Layer 5 of a small transformer language model trained on English Wikipedia (16 layers, counted from 0, width 128). Numbers have three digits each and are written without spaces.
A neuron's activation on a vector x is GELU(weights . x), where the dot is the dot product.

Input weights of the MLP neurons that the questions are about. A number n stands for (n - 500) times 0.0011.
n31: 669552606523616688614308461596458366534410523306415531535437494335614469536359316671423548533536459555647467406293708454533520589511286519626452396406444463485486529621453395363573517520457396454513484506576543497509488395550385512606497465455509812516578655535453563353486490588480201302503452468623517420761660441594478512543561306427437527386531564565611644447429474485539607614543
n45: 596561538589629631417487544513488548415463591385313458421547432556386574469241386528521456519506457628436620450424543561513331365385575477424593647833411660648479515333506323555570506647413647540383562542586412405614362590615209549490563439440456484401365350629540607643534555799265570564407598350464507516436650711614517605406538430529465576650451472529453465337497541512414536692516
n51: 563415686468622574634596503577553488459461484372427725612507804653468550543387419510634450623520639385290605221416438277424464323452589678497681493382406324546352415310409386581479542452524513574562597507541532396262541539431321350642570377457708533378657435646562715477593525335592366395512620516598718527475523493376601547609460453524583446571558403459533565272271504383554440397517
n74: 330746558512491573548593497533500581506454514335573574373325376579652599362500424595332522578569516451583533444479315599494400325483606424609580551512327381441442470320368549728561462515367527471533484686432332471537509743409593475375617529599551521491632587497456405436512513279558486662529467468636578491538688530479470273381565582576422579337491456512328515545349384644604398714547
n100: 480500438559618523361538401558539537589358466529690363429388685431436488302609423516547264647638552604312465506487475488487388418509567621638524795513428437712503456380344457522582413460382624494682404552446685291358510303417380533442198450564462603775590507587538311574491360576628552238591340587587536434510481641550700439345431643614542461422526541477516631539582527472464485520493
n120: 450433472510511479261592439386532460486506769437538665688435601404591639432357524446600417613631372385500452541572544477538530370566395385579281591507466442393331466440383471403909374650542619354511464347500394511525455343511493352535442453757429552385328436587450667603699451299589226446488569364684639390584544500621336686503372497528538517526571667243438760642426684429517477415511
n123: 438398547558526440427527342497471534610545336639431487407493466512426406584303214528420547322500577345660334522406589536547558624476440771503497612429405291607488491488558369373497440757603305418524549449620443487371532729578608574611500509410481472585520584561482431525530476394566518322319394488621694519586710569788388406551643361519456356381574540580563487482715624497487544416455
n149: 443601311433506643341413425455623605385435468457800672532395521295614571500503615459312551449416530421570461491217394462497541429555563280552432729544588655471439553500465537602723393416633539375411522324475590490537594567534523432488557503419405578506663584351365433639503500483411491389457629485585558466251681497562561515558572424518308409604451503293633472472444513600564427410590
n153: 367468524653465524489255463466637561666394336597410689441308601711529597381409396550830378435617453424376459345579493570660400287421480457661673855618500423339520591259453562400522440490475741616365536451361474284298531609571444360604589334661344366457371465543570402576480418554402398596494486520612527454507564665356462548450517490493740559411451467549486314593412647487552355663532
n181: 503539482429554723166412372541358605521407298488567515472416537407378627445425444578582495506479591375500624529497526440439588422676556411312453457546755472574497388472506533537478412554491483557532485491357446588430363568372520302648459557576474274279497542685638398309441510625559562497411386636448596542503572513348675553511666583518412441595521594515350617549486434408509472500425
n213: 514245493537657555550693503490560399542515324189556608352219403707740413476513411540496519537445432493649507503712540493500547441480503564347494569241593324643595446434487549401518177599388652490668578600490441569373386569440454462424622546388399527429464563540260680644628645515324412546646544553407604771540439493386503455717652479611313449268433463409428423535446526593507474581539
n218: 520570569683225658418528262402536494577441435424539378385562500551562588516524640538319382477458541507711493439471471509677421348534670290550201767228601503535307624506446617406579591390580561613415456533500341549537372507396484480461529566665401643514551597639468579562453408566497606692644251444507654390576538415611512474581496569467575539693624367470451404494468462405388454751560
n222: 446533422363546500571340560699637265606526390399388480435412459455570428420406529475479521535513445442483326478449500357452329507552518467622436503481422792575448742515478546512514614624520389528598311510599349305629691435560561543562367534318519574604490483587716490346231776341445451543429503491436446582623427570528568680728304633425487654461480266553372467584516575500623485649474
n236: 642598480510273517374465484463466458610530471594220436392311364392604553497547453520552590411503539419581500448453393529589371618389573392570676777474506478565573523618474418355743519603531648551337466356391522702579440303590427334621605387579585590729455329390377888533426583489434567496647431378577889449458343413425494670583508587466374513636428445636503639550373582451577547336459
n239: 443482670503378490685591609424606485135553467497571507619449523714549229295487414315512577565497375552445612645393356460544477458651359339444412482517624487634325520622413419656420473606658405603425543611655398372493587384461276518372537540678276569303611429430540656479517459589543563297488609639622322525511449575466491624411459521497253445707355463444466311564608478601764484705415
n248: 486442503555554463532511533400661497455371617560325453315542461608273428470400584676444432566513352433507586588580442301484406449560535587294566405471351419455768386311510494523454317638456418535380610611494462539641386577607424636534441445533598510285521517636568385380497558444323430236485679583559597521609661456409570463628608627547517577210585503265600788568474557542796491346589
n278: 529261472592617479511254497581526675579408377574676311577448490432556674368638381524512357389542294634400201562535592632257476532607690613513593644696466356527497637406425543436530429527643548497561623468362534407669535452677580325422393436663545521504380486531565805444463428339483523434441493476383614683426586286684641444584324299376709609523468405525490208572421638575295638525493
n297: 393413376540594372371638307613560476447346516607407455529453587519587746395542462487393519697524534334522470463548453546581437625458581635510529572601679548463683443447470536583258230559772429563560507586548602373683552579726670486486429308571312258301514307656450511562424214412523601443373490329364404528554483340453403479490578689293646582693616490682637507506513365490590564626356
n305: 419410408507483343464421667514456585639313332674555682315254447434474449624414368288519610571415451493324339437493526438399497417574523623494577386427530532507639510441425340539479474631407350598408563462646474630531479597430526486592443362564250321680430441566411874673591614549455659519494823347620473549475347541454646361373711664398473449566451431510605586497725399698459418531444
n351: 460425584414340575447509576616379579555307331341636458574556532668528481544597393564497467282568457485456346427533390251532618608587370586559514590381627514529534552469380517580484349554594518363458463563381429254506551403555338397384679566465605476494571598629341765491511674553477364487566521674447513418500471429422432491483500204584633530555418652576435443561523525509509489445506
n360: 751476303420483642366613649562624531415534497341414472510547440430458400429535624473569842353521553334606652588380603533381497402712432418690571478507520506417339497678606412573569414394475524374347493431574437595564503431361418381535486341694753514446257556666450413431582545504552454477555391626672612549358500421858594387728582538355507610433718410511486360529426548363684433384637
n370: 529535409415484563434649494703416514570497521270367475515467479483432261423500594491500552686606345550622476326522555524485364589363601545420491648528539614482634479449334500584563545530662497548347291399608464500439579207432372332531395575522574397620422195763327500696419388497488452340536717449549748506510350742491491534494522422509500484514589355545491579567497543494491392567452
n373: 452479719476486447500873434563634575428440614248423475527234500539566451737470493521296477416328312631396614497577449398510500671543654313467580652486561487367450541453486463436519774788536604673420547397467551245363468355536530378443431497601652630416204475449651493574399386579300460711422371392485603550720445615425423447321588394507336465604536480461616500575545631332776503489529
n383: 567471523484768552615544544616264523576494616419542320543598478542354443538551545525410375458452576769510806314420566438360531516570491510387427622535331717519546572586373327649333447664333392454405324536569574565599526344553500415516516270707595516554477282466541314407420622691332528292497490630517547497449427437375647571404662422338372548485526572490593376434566548516487539497549
n422: 585576304487549687650428404367636564253573426673691536506381364575592461494597533535507400548429368425627468446413478635584447487528472439543261555398440524626606608400632362268551684516576775347564564435394774583577549435369311437556391553503449594507702583487532510562528683405605351551563419547361424453442532341430559682403605444562561412458613535520574632670405334588451646443337
n432: 362525568566540453489621528311507630342465490612418975592331472381510583585473622643691510302475506666530593486507264307514286598242375496643611549570275563497476674425545574586474514442230493606791500478287558325500374281600718605540475407390496400715626463576653522350462504536425384309308426576552480237515504504462451589678598410532525347474533465536507391477514572514561543551621
n443: 444542548466448478450503349338606667536497355478739487451359364677467539601521465559521447636614595381564589201424608531465503506418298490485572510391293637525506385772377407543413515727191513472365451561494534544372298503503579399548535316431516697556447595454373557627509314536443682539568481427417322657621506486550550166414611481388453615527526460506494536453550554481484500516438
n466: 362531356539465483529774530289598400552341704445444538533604295478535551497423796527280415514660485407561419607388279487564546490587668599584551425343441459497454629334510484470335657529656326546411598404506647373615459446426623493664557411739584581415662339671374421466340574370668659379326507422589591368500517515503572483418366391411378510585636431462520707538709384331569576500287
n481: 575442543325581569380448313374500656350497628491606419492446500489606452528478454430363500494680479506673438511434567431562422401456356494538449566562444543567508517437561449414682492682556508607656323468414591527556494424684462585514449638412556686393667730569559539440495407522505478455396765508476465488585413412528589489651263416350474557580691531658383424551592341425615567462626
n495: 565491489585514511533729570500429541424518554549624428437350528463476410449479466464497400398483541437578614525406403596528489589446554503308591658634627420597514644500453522470386443571570419730519559337604435600573446497524448448511441431508659494355367409415400619571312525452257514623407534322678500398557528447530555511617616386454384429358681340654335434550444630707520492529381
n499: 484426472459432445622364557433466451575566424580583543503545598642416491337240427378524611545558340423481589491314539512603689627433538408404439670575331529370255536643423546577510518647478458365517494525500614438469460532478305484552605388482473381478535541524429414497523586373622453561627576453624555672558686617476595326482361343531633534641416506512427491802479484352703529271500
n505: 577526289500493585537568576281566500318459626364514487512608478652573461685473665509543650721471500662548629478426466426420475471460463483638235253547631479612500629333634527615469283593349506398416533627575562527606649361547614605643433512347665416537567414584538659545401580522405442600326474577500551391520389458478406455438326558750407568518747435553362405449321318450555350490404

Each question shows a token from some text and the vector x that enters the MLP there. A number n stands for (n - 500) times 0.011.

"omb": 370667423699536523643568498685500374472621562558590442485466561333451403489593505360681486423504669510544423469392507522704517462499461564501518321489517521457617487559805645749539563417440377443394436379568552374367410612611503476471447687564485592531264380554469246421488555635504517565741643415457576490702384306458413400488263587486517317665208444459548453343662523429495507483521
The neuron with the highest activation: n222

"aw": 369612456606559495693656495673412483472709501625664522406351555286509502444635425453657468397499530491631430432455572674636550474539426658511536335489513490510638453402826733645567659370510473461413449376613466435415452633551432400401399526503600579431365433443500243469419596599436426484771572395466603351722514333414454347346283654654586443555287438426472476283556618416493489443542
The neuron with the highest activation: n74

" a": 351484438496535536656593467565425448422577461571544463391355611318460568451649439535601528448739595411588528454436637638668542490484338702502630333553454487478629548472830716566565554394535386448434460327556479470444380560590433410362503707463500396437288473472487333442566672682558572452758616521499566514712491293552474474406257507727381525617473587292421490341549491418398685361506
The three highest activations, in order: n123, n481, n181

" pl": 379532401613593458703588514506522407351617657643599362444456642405509339453590515369663439477488611437572410503502508684582536426468409712473536293560513508521577633550682928589605659399544450456507397383511493309382433574475529414345473662550431382389259403416443391504546578604500546435803663400564581499703447317447550351441298636620596499528380499432408435409615522422399590366596
The neuron with the highest activation: n499

" their": 352517563552488534632585478597387462457664553693560452388380519328468579498601431609586559564560586553577551436384608513682493431576366636378591308538465501391513601405871767515581565453478449469521441329521396462507443570653471366371395641537413447409366470575474331455561725652385583457760680463479613389759526285525287346391253576638533487581463474460468505355518489380457594340460
The three highest activations, in order: n248, n481, n120

"o": 388566493543546504716575496477450471463745430578552442434348594355484518415642497388671591461486651497620473380432495548615557389547505650520706324504479485449539436405806757640595594435472416516525431407583447490469378562587507344318496640476496422409427494474457374623524622662538519479817663431377615469766509345427483441391284447602568464659337506305492422160534522292409329466585
The neuron with the highest activation: n51

" to": 353550448472497554671579496549441414388691425611741436402378541268582504435622387424638498487551589396624488500391473632703564470529480563474578322545511486496588577454743535615605585466411413520516483414586431381491456649548478355430434612525341481463303464541496212358580719597567578479785590447479578466720498294469375514317297604639440525686344487447417486370625581393421534347639
Which two neurons fire most, strongest first? n499, n181

"ances": 420607495635385493690534483568468456532615444629698461389473559335574457407654438336649521477479543446591497427343593517640588482516430648403730318555591500451497567456807738666610550394494541412380440494491504419466420585610413370405387579573442513546322445491425244428577620642434556540765680464380577466654451339434436452370220660596472413696355413425546466238599598442465545337527
The neuron with the highest activation: n499

"r": 442569512430554522662593569528454402391730529643592469456509600358458434498571455412648460388531621566533552458440473632566432396440355609508671330563529486451604637590855796603615594520483465554380402422560399530476486641561512374272483586462531489334296370596502341541469602670507583462758510433356638452773414356443503341386271495638526487611326441429471460252402513392456545475583
The neuron with the highest activation: n45

" date": 324545406726557581707585552523471388470576510595542526459394649283614484460593495457616455427432602433622513488340548545620612528483417613439538276545575439361557564530885424633657487368556499371526447412451655526594444508612530398347432714508434476360411454452467349499516568646519538516797675453438573510605449298509254358396198523562449503730483442403441441353610481515382580389553
The neuron with the highest activation: n149

" way": 372639412656477570669588509551432491458599585616577388452400565319618540371493468486611455371553618511618577512347483596590542542527430689360658268593537503378614445410801761610638616485466486436465456398496498496520432550524479327459488709575431442387374444438484265331508624644481520533747650584414621448744413303503426302392284593638478531643454400443441469276576497421361596345536
The most active neuron and its activation: n181, at about 0.75

"at": 413600521579525447706598498560478391444608501552607541487346568261557435483607515273685494464550451368666455386538566549654545410468431584586540318450534467486631485507895701626566545458464411552465461322511568388368424606539490386305454719472621574368303512629500366442497519679543488490810572474405541401739444345484417328436232519545515510716392524388560516391584542456451520328524
The neuron with the highest activation: n481

" who": 359530423503513594742607500524430385452618479692560500427434496293545676425648391494697518410532577445665550429487524559668475405514502658553640377526516480549656591442688706516551560478514405502511449349538434469464406614551461362436521593504438496451349370532439195432471692586438556494832634508417603527655449279507419456309242601533594440685326522377418516433554476413476586390518
The neuron with the highest activation: n236

"asketball": 382538454549495582730576493567513296532489448611595483464498606257428517354741588396608613323447611449626418368434587452664541440538520589475498292510620461442496547533761813565572519441489358546408509456556577350379449652564381374360409463562482567455391548642450323451577666705472551508695612429420570529686473285462286453507231554556499437706345550519517386279494524472439578391522
The most active neuron and its activation: n218, at about 0.77

"es the": 331577506476466501646546495626476514466681533586594444361410604299414504477559366478603515356690552471620517395447483644686579454587380644534558329586517486544635538278923753564569461457495558450440454363505516472488406562577417402405371599506437459466283425541463301451552718643434541419765674439482595491706499290480402557347294625623479500647311508418467476232529531402459694458536
Which two neurons fire most, strongest first? n45, n153

"est": 395582541673493435703576509542456435452595544591598498408383542331459451479686449418604467404603613409611556448337563416636618485470410667532638258544522494376551453616825760720614581521505502403383459402459450432351431596632460447428495613558471563409303409564497321482517633642394487496723523342370544457816490332502465412457255645530520435634393524359518478269544593455439555346550
The neuron with the highest activation: n443

"h": 330654480540539428629580499595378415427707533552557498313428559335561509526608469411690533427622561438564501512419626538539572453488343657531554304517553457402621553596793760661600577546529481504387438343552470426432429568555558319463511619451559532427349426553495303502430589669401546462778611350431568331754434300528461466442277600597482493678250530425516490274540534373423584389571
The most active neuron and its activation: n236, at about 0.29

"i": 337574483521530448691574538648449385426757493610679463419460569371460421531626349438630540464447618590642494505406510588643548419492360633479620338570519476541607519510843793591573583487510393501389431391558556568516473624623467330340395571412504532379398511517491268511425582680436633417759588489338573471694482282477511433445276493580530529657324477356494368290459514383348585448585
The neuron with the highest activation: n383

" win": 359598510720482589712511434517448367428640622564648423453419592247456570459736446376636522493495599386690506374341555574640587526573402665517692305480599478477593564542757728671559553378510354498382430398538518365496401576504534471363469629537506547410311439408493287393545615654481496545702629491502555436661496309537321404403267608645599557539411357471518369345485510432377614415436
The three highest activations, in order: n495, n360, n31

" of": 324558387488563389733578503576411371508672528621596398466352482257461565525585486423641467484501590435677492445478559516745549476499473559511627289502580507532528607560797387565660541440489460447546528391540543441509465571482484290297348644521357370376265467503407370447568578615501532484708666434439584446770529310491399470376294488636531422778403582448472483333594581488414604417568
The neuron with the highest activation: n120

"ew": 320640446521627465686589491646364513419641572640431555441407500281436407547623372411640426523501620580591504418429503544542469416518488603502601342541536467550563479425853772673621559476527491586428442385580437429445422580499502368358441668531474505360378373490462287515451557658416494440731509415428632449824511344440513282362303682629561320672344464520601555253532600493449484504510
The neuron with the highest activation: n373

"ops": 409581449616414491715566511575468456525724502609576346428464554284480558507701493287705462450440575501605451361481488565606497462591498591396615312496538472433628556581837721553564658368478496443500413406468536373528471589581425417376440665535381520481287531500460236478486575685414481484881537518502620453702417344443418450461258532607563405615420370521499507340534544371340515440572
The neuron with the highest activation: n218

" its": 303500512578516518592594510642443434422643515653605411378442507349495543536566441576608611500552580465632438493430666541723550390542387593446611294462501476383604555459804699460538571480468427477468478323497498476383378600575461357359377566589435525331315475544461418408588681630400564455792675390476605421733551248511291361488229585648494501580508513417497520344586573469497671385459
The neuron with the highest activation: n248

"ering": 376600383572522463753606468504478441527696512664615542463516557287594426446700480366615492525498557402633454413402534561607596513454462685540540374529556472457609508503788649625602481320461596379430423425525502477412426617578415305351311596552326506550357437422454341523587637602425621508696692494436600452745461320460389408345264561502489359745400550379537466373510570445381523447442
The three highest activations, in order: n422, n149, n305

"ann": 418608510417501462639565496673512521424652408602671468419538556391415556491611466339688404421406638518598653471423451518636504393468432534506720301618584488501547485606795767582594658396490442465447492435505512513403522675539477378346379627488517529342350480551469267374518673631560550471765563415396611402747482350417323377400237541554565456602373395463574469214508624397385368449569
The neuron with the highest activation: n51

"\n\n": 413511473550632498760589529492410306431620571564518449419421598383513569452682393409667384556531634495588526353444532607654496550510288619460546375501417553445599577487888741616641446390617452420396507361536428330554379604537499383433404570516470473489354469548427344398505590650472639491761702516426605471722465324489353511350310575645508549717342518459412378338468485394399493363538
The most active neuron and its activation: n297, at about 0.33

"s": 357570468615404499706600538529492409457739453622711372444434530290572482463672429353631487402546600417658431396438544533631558427562511624449597334447493520411612628453865761520604545437454508489427414459534484448407425583546462323353401543546521499361286480485485310474473623669491615492747580412424606503728422324448550494427310691532495521696234546367437516258574559397422596442586
The neuron with the highest activation: n218

" meet": 400668477662496470700570446574377451415591560654581518431487639259524480375599482434660534385469676485691477486395536559680566438521471619646607328579458428531529489587769706655579486512530388362516474397445530373469454571436532322368380724507500601468314371321389349441530639647428541505701593369462594530746485325483297438389314610671515415615353410468499419320514587442375573408514
The neuron with the highest activation: n236

" she": 356609466536616586713614431560471484452616549623614394422455553314496529409556412481652497541519588412699510371513525529632459449581468676510554270593516467504625599437765847550669529433529437476499367327494441432544402588564506363423524628515455427494306404420495282443431687580499610482832587445481582493691410336532342403322293554606531514668322519394389489389543474340413633429565
The neuron with the highest activation: n74

"ten": 276589565575587474695546439525426461437679563602560506471463538313603392537708460339613384446496539471575561473393407535584570384594494580555530276450517452509548577603883719557677503473554445534402455425603582545502490590603536437374468660426469511494387383500424281583523649633509483512784531381357593599726386313430355458338237511543424345605495418467466386148538577446461543494579
The most active neuron and its activation: n505, at about 0.19

"ior": 313690363439468405735517548530459383478662616594628402424447601288465462486584412452607499497450571475562491489430542487620571420447442666352564295624515489517556517524803768689603597445532440523409444452538517447436460629633431411386397545503468528414368424590607289437502680641449512468802693479473603438736485318450385370525247517628516419598412555369438439217484480478430669493556
The three highest activations, in order: n248, n222, n499

"ish": 370581524547561409702613467571380415505612491607624468373463541312453546448608356397639505453507609473502590481413574527607572450548428621540554340573643473496556510481955788566666520422524468448479441361461578418518470626637538389406343610475510510405351455609585261360460680715459518487752571410378499469727505317442443392435267531649484423622303459350524431269518538419450557402545
The neuron with the highest activation: n181

"akes": 434606456576455605641564505588508473472676454655596414393388574287505598438650456332646481444516574414604465356414556560573561500549474612554627387503552423508600561394795758580575617300464541401457475485504578455476416639509446343281381667604502489360264503565430246375588698648482539502720623474446601479683369301444442483448271603585539411626315460407469556239573576362436510455593
The most active neuron and its activation: n181, at about 0.57

"ter": 290503544572558501652630509521361477566586503628603338469528607256464423486678455430663437538491590507656413451473489521565552420499435566420527404527443489438671555620854813667595625497454369475443441366527497452514438686612427418323499634506474535413298379520474264477493497702562568468757535468414620554721434323470498389362281574527571463634384557385474386248506525404438611416529
The most active neuron and its activation: n383, at about 0.76

" together": 328630506657546515728643492447418322501654533633614435440483505223574497417597523412663556420454597400734472448492455537715604412541552499549546341481511504503620533512778679483610576425462496424477461373460553471438416603510465365382376602558449484431346444528372249424555726614558608511748634369420602455648428283462319407351282554596581537673432475489467440386579531397427588405463
The most active neuron and its activation: n466, at about 1.3

" B": 366512446582545479711561502647406366368700468590660464456448552357433488369652391524645488445537546460589437445376569623580521393486398642453627358564612511481599652487728654618608542410553414399476443224510475473471397614517460345486536582515568499507337430604414366482501542668460549525783603389406580462737520311460341423430267589671523551688366458428488512151560519435362556431687
The neuron with the highest activation: n278

"m": 312622472590575526769604500599455483392632551544547542458435551398473405549589532376683439316575501478522455443581458583581549381488435536521613290517555501343666615500817630623626704441598465606441423378648447397428462579561474376397454595443469487445295433521401381546433611645580568447795579314472614401744448411489340397376223423549468402686431504411452516277518582409379572512549
The three highest activations, in order: n373, n370, n466

" F": 329464424538507508716559500647424463436635539527648450509460499231434407469636432517693542514508622492643397454420601628589546454533424589510538333566554520488541644479706721582529570364509401531423483271435462404413409590523479399392523563433560462412332432535414384472526515682501501460910650452403592590794544277446308441412276563693507490656405521445533445212511569425428532500569
The three highest activations, in order: n370, n31, n278

"ober": 394638466564684438684530547513504453464586503633652519427457562233658478441555446418648505452498622484600616345486527382647509480534474624519395331614543446485688610542769574637580570334472495354460481465532512385439450643550487413396499651451478465463303433576514327469524657673466605441831630334397535470693551300407280329324229512634619501586369497407513464284470516365465477444535
The most active neuron and its activation: n505, at about 0.3

"ot": 425615533658550447645538485546540423451657418538593407413346597278491454543516391341661514410484578477648564361450517445687541442556468588536818238478474454505671471565717719696577558498437394502466427419505513429429475606618495449390509644568538511465309448508559269432504605677421420451772651480432604402766480353413336414479285630643528432662302588406482408304594503412448364441528
The neuron with the highest activation: n373